Layer 2 of a small transformer language model trained on English Wikipedia (11 layers, counted from 0, width 64).
A neuron adds its activation times its output weights to the MLP's output. To switch it off is to set its activation to zero at one token and run the rest of the model.
A neuron's activation on a vector x is SiLU(gate . x) times (in . x), where the dot is the dot product.

Input weights of the MLP neurons that the questions are about. A number n stands for n times 0.005.
n16 gate: 37 11 -26 -42 2 18 18 29 24 51 -54 -1 30 -37 4 -36 32 22 8 -55 -30 -56 29 19 -22 36 -14 -4 39 -29 -12 64 -24 -5 32 21 54 5 22 -43 3 -9 10 -2 53 27 -16 -44 49 3 17 2 -39 32 2 13 -4 -48 4 -10 -5 24 -5 43
n26 gate: -30 8 -6 -51 -24 -50 -17 55 27 -4 12 59 -8 -13 5 -24 -69 11 19 13 49 -26 -6 31 24 33 -20 -38 20 -1 -15 -45 13 -3 -17 -21 -33 -43 29 1 -18 -1 20 -49 -1 -41 -23 20 23 5 -71 25 -48 -37 47 -4 25 -26 -19 28 -26 -4 14 -58
n45 gate: 26 -24 -17 1 -1 -30 55 10 16 -3 34 27 -32 -9 -3 5 4 30 17 20 -23 -25 17 0 -55 33 -21 6 -17 29 32 -45 26 -4 6 19 3 -6 13 -38 -10 -56 69 -53 -81 2 11 17 -9 22 14 22 -40 32 2 -13 18 -13 -6 25 12 39 41 -48
n48 gate: 38 25 -55 -35 1 -46 -27 30 -43 6 -71 2 13 10 11 8 28 -65 -20 -9 -56 -67 7 20 -8 18 -11 -38 -25 -43 -16 64 -40 -38 29 13 -4 -3 60 -22 22 6 0 11 -38 -1 -53 50 -1 36 -14 27 -29 11 40 0 -8 0 0 -22 18 18 -1 -41
n63 gate: -8 58 -56 11 -3 11 -48 -21 -27 36 -21 -13 16 9 0 -23 -27 -38 -50 -8 -53 1 16 -3 -4 -35 58 9 18 -25 0 8 -52 51 16 -10 12 35 28 -12 11 -18 16 -14 -55 -21 -13 -39 18 -54 12 3 -22 3 8 -30 -41 1 63 -32 1 -7 -19 6
n89 gate: -26 68 8 17 -3 -65 -48 22 -91 0 -20 16 14 5 53 -34 0 -11 2 22 -44 -34 37 1 -17 36 20 -18 -49 -21 25 32 -39 36 5 14 25 -24 -3 19 9 21 62 -14 -2 -45 -58 -6 79 -7 -1 -5 3 -23 9 -4 -22 23 53 -12 -1 -3 -54 -8
n117 gate: 6 0 35 -16 -38 -11 23 43 37 43 18 17 49 10 -15 -20 -4 47 16 35 14 -20 29 23 8 58 -25 19 47 5 -42 2 27 14 -54 -25 -59 23 -32 15 -32 -37 -68 11 11 -29 -37 -24 61 -17 -12 -3 -1 -25 48 17 -28 -6 -89 34 -54 10 13 -13
n123 gate: 30 25 -20 -23 29 -13 -43 -24 -54 5 18 16 -53 52 6 -25 -66 45 1 -16 -45 -9 -19 12 37 -16 0 -53 17 -25 12 8 -37 -6 8 -52 30 23 70 -25 -7 -29 -31 22 16 -4 9 -28 5 6 19 6 6 31 -49 -12 -25 -4 29 23 -1 -29 -26 2
n16 in: -7 31 60 61 -13 30 31 -17 9 9 13 -9 -31 34 -40 48 -10 -36 13 -2 16 32 -9 -40 35 -65 68 45 16 51 3 -14 -12 -42 -13 -37 -47 10 -28 25 -13 9 5 -54 9 -5 22 44 -32 34 14 -2 30 -31 29 13 2 64 2 -2 -13 65 13 3
n26 in: 9 -7 5 2 8 32 -1 18 73 44 47 0 27 37 -47 37 8 0 -33 -43 44 3 36 16 -29 0 -17 28 38 24 -44 -34 9 -43 30 -7 -18 -42 44 -7 -33 -43 13 -17 94 -51 21 51 35 3 -20 6 -7 -26 41 -9 -6 -33 -19 3 1 10 15 -6
n45 in: -35 15 14 -42 -5 16 -29 -19 -30 -6 -47 -17 17 3 26 41 -7 -16 5 -24 26 3 -37 21 35 -7 26 -31 22 -56 -15 56 -48 28 20 -27 -31 17 -15 37 8 21 -37 74 44 -5 21 15 19 -14 -11 -8 14 -8 -2 7 13 -14 15 -3 -7 -44 -17 28
n48 in: -17 33 -27 32 7 -61 -14 40 -36 35 5 31 57 -6 2 53 7 0 -5 -31 31 -32 67 -21 -8 -18 38 11 31 21 -14 -2 -7 -39 -37 -25 48 19 14 57 -8 25 -24 -46 33 3 19 -17 1 -24 -39 20 30 -15 26 9 -9 -14 -33 5 5 19 50 -66
n63 in: 39 -6 -16 -11 17 57 2 -31 4 -26 4 -1 -6 5 77 1 5 -7 -21 -36 -10 38 0 -28 -11 29 1 9 10 -37 27 -19 2 22 22 -26 3 3 -7 -14 -27 -4 -24 23 33 25 16 84 6 21 2 19 -6 -27 19 49 -2 -5 27 -25 12 -19 24 -5
n89 in: 36 7 17 55 24 9 -21 37 -1 64 -31 8 16 12 -18 -24 69 15 -25 -3 -26 -21 49 -14 -45 10 -22 -5 -43 -5 12 9 -62 17 28 46 19 -19 34 14 44 23 54 -4 21 -33 30 2 11 -39 3 -20 15 35 39 -19 -2 28 38 -21 22 2 -42 39
n117 in: 14 21 60 11 5 -27 8 -19 -46 -8 14 -5 -20 -35 -16 9 -81 -5 -30 -8 -11 23 -27 1 -1 -57 10 26 -32 -6 -18 21 52 -19 -14 40 17 32 8 -12 12 -7 3 35 -25 57 36 -15 7 10 20 1 -13 -29 63 26 53 39 18 76 15 -1 -58 8
n123 in: 30 10 -22 -16 -7 -16 -14 21 -79 -4 -14 -9 -18 -26 15 4 -27 -42 11 0 27 -50 -7 -23 19 11 -11 17 36 -10 18 59 18 29 15 35 -29 -1 26 19 -2 -2 -27 34 15 13 10 -5 -10 1 -21 -23 33 22 -18 -8 -8 34 -12 39 -1 65 -9 -40

Output weights of the MLP neurons that the questions are about. A number n stands for n times 0.0051.
n16: 49 -21 -39 -38 24 -13 -44 10 -35 8 12 2 1 4 45 4 1 24 -44 15 -27 42 -44 18 -34 47 -32 -49 -16 -85 -41 26 -21 27 21 22 -12 -9 2 1 -29 3 10 0 -39 -37 -20 -11 16 35 13 -6 22 4 32 4 4 -52 -14 -9 21 -52 -14 17
n26: 10 -20 35 12 -16 55 -2 -34 17 -6 1 -54 21 -17 -5 13 19 -66 12 -94 42 28 24 -21 -44 -46 34 -6 -13 -23 0 -22 -18 -1 -3 16 -1 2 -32 8 40 -17 -7 28 41 -34 35 32 17 0 25 0 40 49 -38 -7 18 6 13 5 21 -14 -30 20
n45: -77 28 1 -8 -16 8 42 -39 -27 2 12 -1 -9 1 -19 22 -18 18 -9 -8 8 -55 -32 17 51 22 -17 13 8 -24 21 30 -29 73 -35 -16 48 19 1 41 18 20 -15 -8 0 12 28 19 0 -8 -16 -2 -23 -27 2 41 -8 -1 12 9 -27 -32 -6 39
n48: 48 -9 19 -21 30 44 -17 -27 -14 -57 -14 -46 -48 1 -5 8 5 15 -14 -4 27 -8 -6 14 -15 48 -33 46 -10 12 26 38 3 -31 7 36 -87 -15 -9 -28 11 -10 -3 28 10 15 -12 42 -30 1 -5 -22 -12 -21 24 -25 -15 28 36 22 14 0 -29 -40
n63: -21 -7 26 9 -41 -38 -5 31 -5 -37 43 34 14 10 -12 -33 37 44 20 15 11 -31 15 25 8 -25 -12 -2 -61 39 -11 21 -46 -47 -23 41 -2 -50 17 8 -3 -13 9 21 39 18 -3 -19 15 -3 2 13 20 20 -25 -11 21 19 9 8 -4 -16 1 -17
n89: -89 7 2 -25 4 68 11 -35 41 13 -34 -16 -31 -1 -34 -7 -28 20 10 -23 -12 41 -23 14 -93 -2 -13 7 -19 -16 -17 -25 12 -57 7 -1 17 36 -32 -33 -14 -40 -30 10 -31 -11 -11 11 -7 26 28 -69 -8 2 4 -31 5 -3 -53 13 -5 -15 30 51
n117: -41 -2 32 20 -6 28 -16 12 0 -5 18 30 31 -53 -5 5 -60 0 9 11 -20 13 52 6 -22 30 51 20 47 -2 -36 33 35 -50 -24 -50 -52 -5 -8 30 42 -42 -28 -33 23 -24 -6 -36 24 30 24 33 45 -10 33 -21 -23 -22 -25 29 30 -24 -37 6
n123: 10 -43 23 29 2 -6 -23 0 51 -17 -1 15 -1 26 10 -25 8 27 -5 -14 -38 1 -10 -31 7 -67 -13 -16 -48 -11 3 -36 -6 15 13 -34 16 23 -12 -70 8 -14 4 -28 -21 -22 -15 -4 28 -15 11 4 -23 -38 34 -1 30 -2 17 -10 13 -17 1 -31

Each question names a token from some text and the token that comes next. It shows the vector x that enters the MLP there. A number n stands for n times 0.037.

Then comes g, the gradient of the next token's log-probability with respect to the MLP's output, scaled to length 1. A neuron's effect is roughly proportional to its activation times (output weights . g). A number n stands for n times 0.0055.

"ley", then "an"
x: 72 -22 -22 -33 11 8 -18 -12 32 -26 14 -7 -19 5 1 -25 24 26 -10 -27 -24 4 -26 -32 -25 -22 5 -21 -3 -1 -31 -1 29 -45 0 -14 -24 7 18 -29 7 -8 3 8 25 15 38 30 -33 43 12 6 8 1 -10 28 0 42 16 5 22 -20 12 3
g: -8 19 -3 8 -12 31 -15 -3 2 -8 33 -2 -22 -13 -3 49 -10 -42 -7 -2 6 14 13 -25 11 -12 20 -27 31 -14 -26 -16 -23 -36 -15 -19 -27 -39 -49 26 8 17 14 0 -43 -7 0 5 -33 -22 -23 24 -37 -18 40 4 5 60 7 6 26 -11 11 -1
Switching off which neuron hurts the next token most? n63

" Sa", then "un"
x: -49 17 27 9 -9 21 14 9 11 6 -6 10 -7 -2 -51 35 -33 -46 18 -9 2 22 30 7 -8 -14 75 -2 8 49 37 -50 -3 -36 -24 -3 -21 -8 11 13 -3 -20 12 -3 6 -14 1 14 -22 23 0 -14 7 28 -30 -31 40 1 -39 -11 1 16 -17 17
g: 41 61 15 -2 -17 24 -18 -6 16 35 50 20 19 -41 -24 19 -2 11 -38 18 26 -13 17 -21 19 -22 21 18 18 -7 9 -22 2 -14 15 34 29 -5 -8 10 -5 21 -21 11 1 16 25 -31 -28 -10 32 23 -15 -36 -2 32 -25 16 -11 26 -21 10 -4 -15
Switching off which neuron hurts the next token most? n16

"0", then "."
x: -35 -7 3 17 3 -4 19 -33 -8 34 16 -28 24 15 -24 12 18 -6 -43 -13 -36 1 -33 8 -31 -6 18 11 14 65 9 19 -12 12 -28 28 4 11 21 15 3 43 1 17 35 5 -7 -31 16 -22 20 23 9 -22 -22 9 -6 -39 21 -7 24 15 11 33
g: 1 11 37 7 -36 -33 8 10 -5 23 1 11 -5 0 14 5 2 19 1 4 -24 25 -17 -4 -3 5 32 -2 -7 28 -24 -35 9 14 16 -2 -31 -26 17 6 6 12 -22 -57 23 -4 -23 -31 -8 -10 -10 48 -17 -48 -16 14 15 44 -47 39 -38 9 -25 -23
Which neuron, switched off, raises the next token's probability most? n63

" Mag", then "ee"
x: -37 -17 17 16 3 6 -15 3 32 -16 31 -17 -48 -7 -6 4 -34 -21 15 17 20 27 34 -18 25 -20 32 -12 74 -28 -26 -42 26 -49 -46 -4 -10 21 14 1 7 2 2 19 15 5 8 -4 22 18 18 -7 -6 0 -1 19 -16 22 31 4 31 46 21 12
g: -19 -5 3 -8 -32 28 -26 -18 13 -6 39 -7 20 -36 7 37 -29 6 -8 28 6 -25 29 1 -44 17 -15 19 26 -17 48 25 27 -18 -3 -13 10 24 -22 -1 3 23 -14 -4 -42 -21 15 25 1 -27 -51 -28 -49 -2 31 -11 -14 1 -2 5 -4 15 -12 -18
Switching off which neuron hurts the next token most? n89

"'", then "s"
x: 32 8 -21 -12 20 31 19 -5 -33 12 -3 23 -9 41 -8 3 9 -18 -25 -49 -14 -2 16 1 29 -29 31 10 37 11 -26 17 -32 10 -9 2 -25 0 -29 -3 -25 2 -7 8 33 -5 -13 48 -35 -15 -7 15 -19 23 12 -16 32 -30 10 0 70 -41 17 -4
g: 34 5 -26 -36 8 7 10 -16 -10 21 -17 -31 -14 -32 6 5 12 0 -5 19 -33 -10 -1 -6 -3 12 -19 0 -13 5 -37 -15 -19 -24 -11 23 14 -7 63 -5 -23 -21 7 16 -57 -9 26 15 -18 -28 40 24 10 10 30 -16 32 2 23 18 30 -50 25 -16
Switching off which neuron hurts the next token most? n48

" Sports", then " Center"
x: 36 -45 1 -37 -22 8 13 -5 22 50 11 -12 26 -5 21 -7 28 10 6 1 18 13 -18 -23 8 -6 -18 29 27 3 43 -17 10 -49 -17 3 -30 25 16 -16 25 10 29 -29 20 0 20 -13 -35 25 -18 -7 -37 -7 25 1 7 -24 2 9 7 32 63 -33
g: -15 27 9 28 -22 11 -3 -24 -30 -18 -35 -31 13 -6 -4 39 31 -41 21 -7 -18 -14 0 6 -15 4 19 3 11 -26 -21 -11 36 14 -40 -32 -4 3 30 4 4 -19 4 -42 6 10 34 -20 23 18 -32 -5 19 -8 5 -18 -11 -31 6 5 -2 -57 58 3
Which neuron, switched off, raises the next token's probability most? n45

"4", then "%"
x: 49 -12 22 28 9 3 21 -25 3 -9 1 -7 -2 14 -6 8 26 -1 -23 -11 -8 15 30 -12 -50 9 21 10 -17 2 -1 44 2 -6 5 43 28 79 4 14 -12 2 0 5 -3 12 15 -15 32 23 22 2 17 26 -15 40 -7 -8 2 -21 19 9 -34 22
g: -10 4 -1 0 41 3 -19 -35 -5 11 -19 -41 2 20 -8 26 4 -5 -28 -23 0 -14 8 -20 -18 27 14 -43 63 10 30 1 -2 -5 -40 -8 -35 -3 28 24 -4 17 -22 -22 9 11 -22 -20 3 -20 55 0 -13 0 19 -18 -14 37 -27 -3 40 23 23 18
Which neuron, switched off, raises the next token's probability most? n117

" Texas", then " "
x: 45 -47 -3 -7 20 -25 -4 -41 -8 8 19 -1 6 -3 33 -24 42 -26 1 -25 -15 -8 6 18 0 49 30 -2 -18 -20 14 -43 31 -36 3 -24 -13 44 28 3 25 9 37 -5 21 -9 24 15 -5 16 17 -8 -7 13 21 7 -22 16 -45 -12 -15 -23 36 -12
g: 45 17 12 2 10 -10 -14 23 0 17 -2 -13 3 28 -18 -12 17 -16 -13 -57 15 -11 -29 -5 8 -16 -11 -18 7 46 7 -33 21 8 21 -11 -25 3 42 -6 -32 -8 -2 -59 -28 -13 -9 25 2 36 -5 17 10 -22 26 -23 -35 25 -8 -2 46 20 24 23
Switching off which neuron hurts the next token most? n45

" Center", then " •"
x: 49 -18 10 5 -15 13 -6 -6 -3 30 -13 -18 8 -2 28 8 21 1 -48 10 -3 8 23 9 -26 9 -25 -10 34 15 22 -59 -27 -20 -10 24 -15 15 53 -32 -16 -38 17 -37 11 6 26 20 -24 43 13 -23 -16 1 20 2 -29 -8 17 8 29 -24 27 -20
g: 5 12 -50 5 18 -34 8 18 36 -3 -37 -36 -44 -19 1 10 1 -31 -11 31 0 52 11 -34 -16 15 34 -6 -11 -9 1 23 6 17 -15 -3 14 -20 -17 -5 10 26 -8 9 -11 -3 -27 -31 -12 -37 -21 -2 -31 -10 -17 5 40 45 -2 13 46 10 5 -12
Switching off which neuron hurts the next token most? n45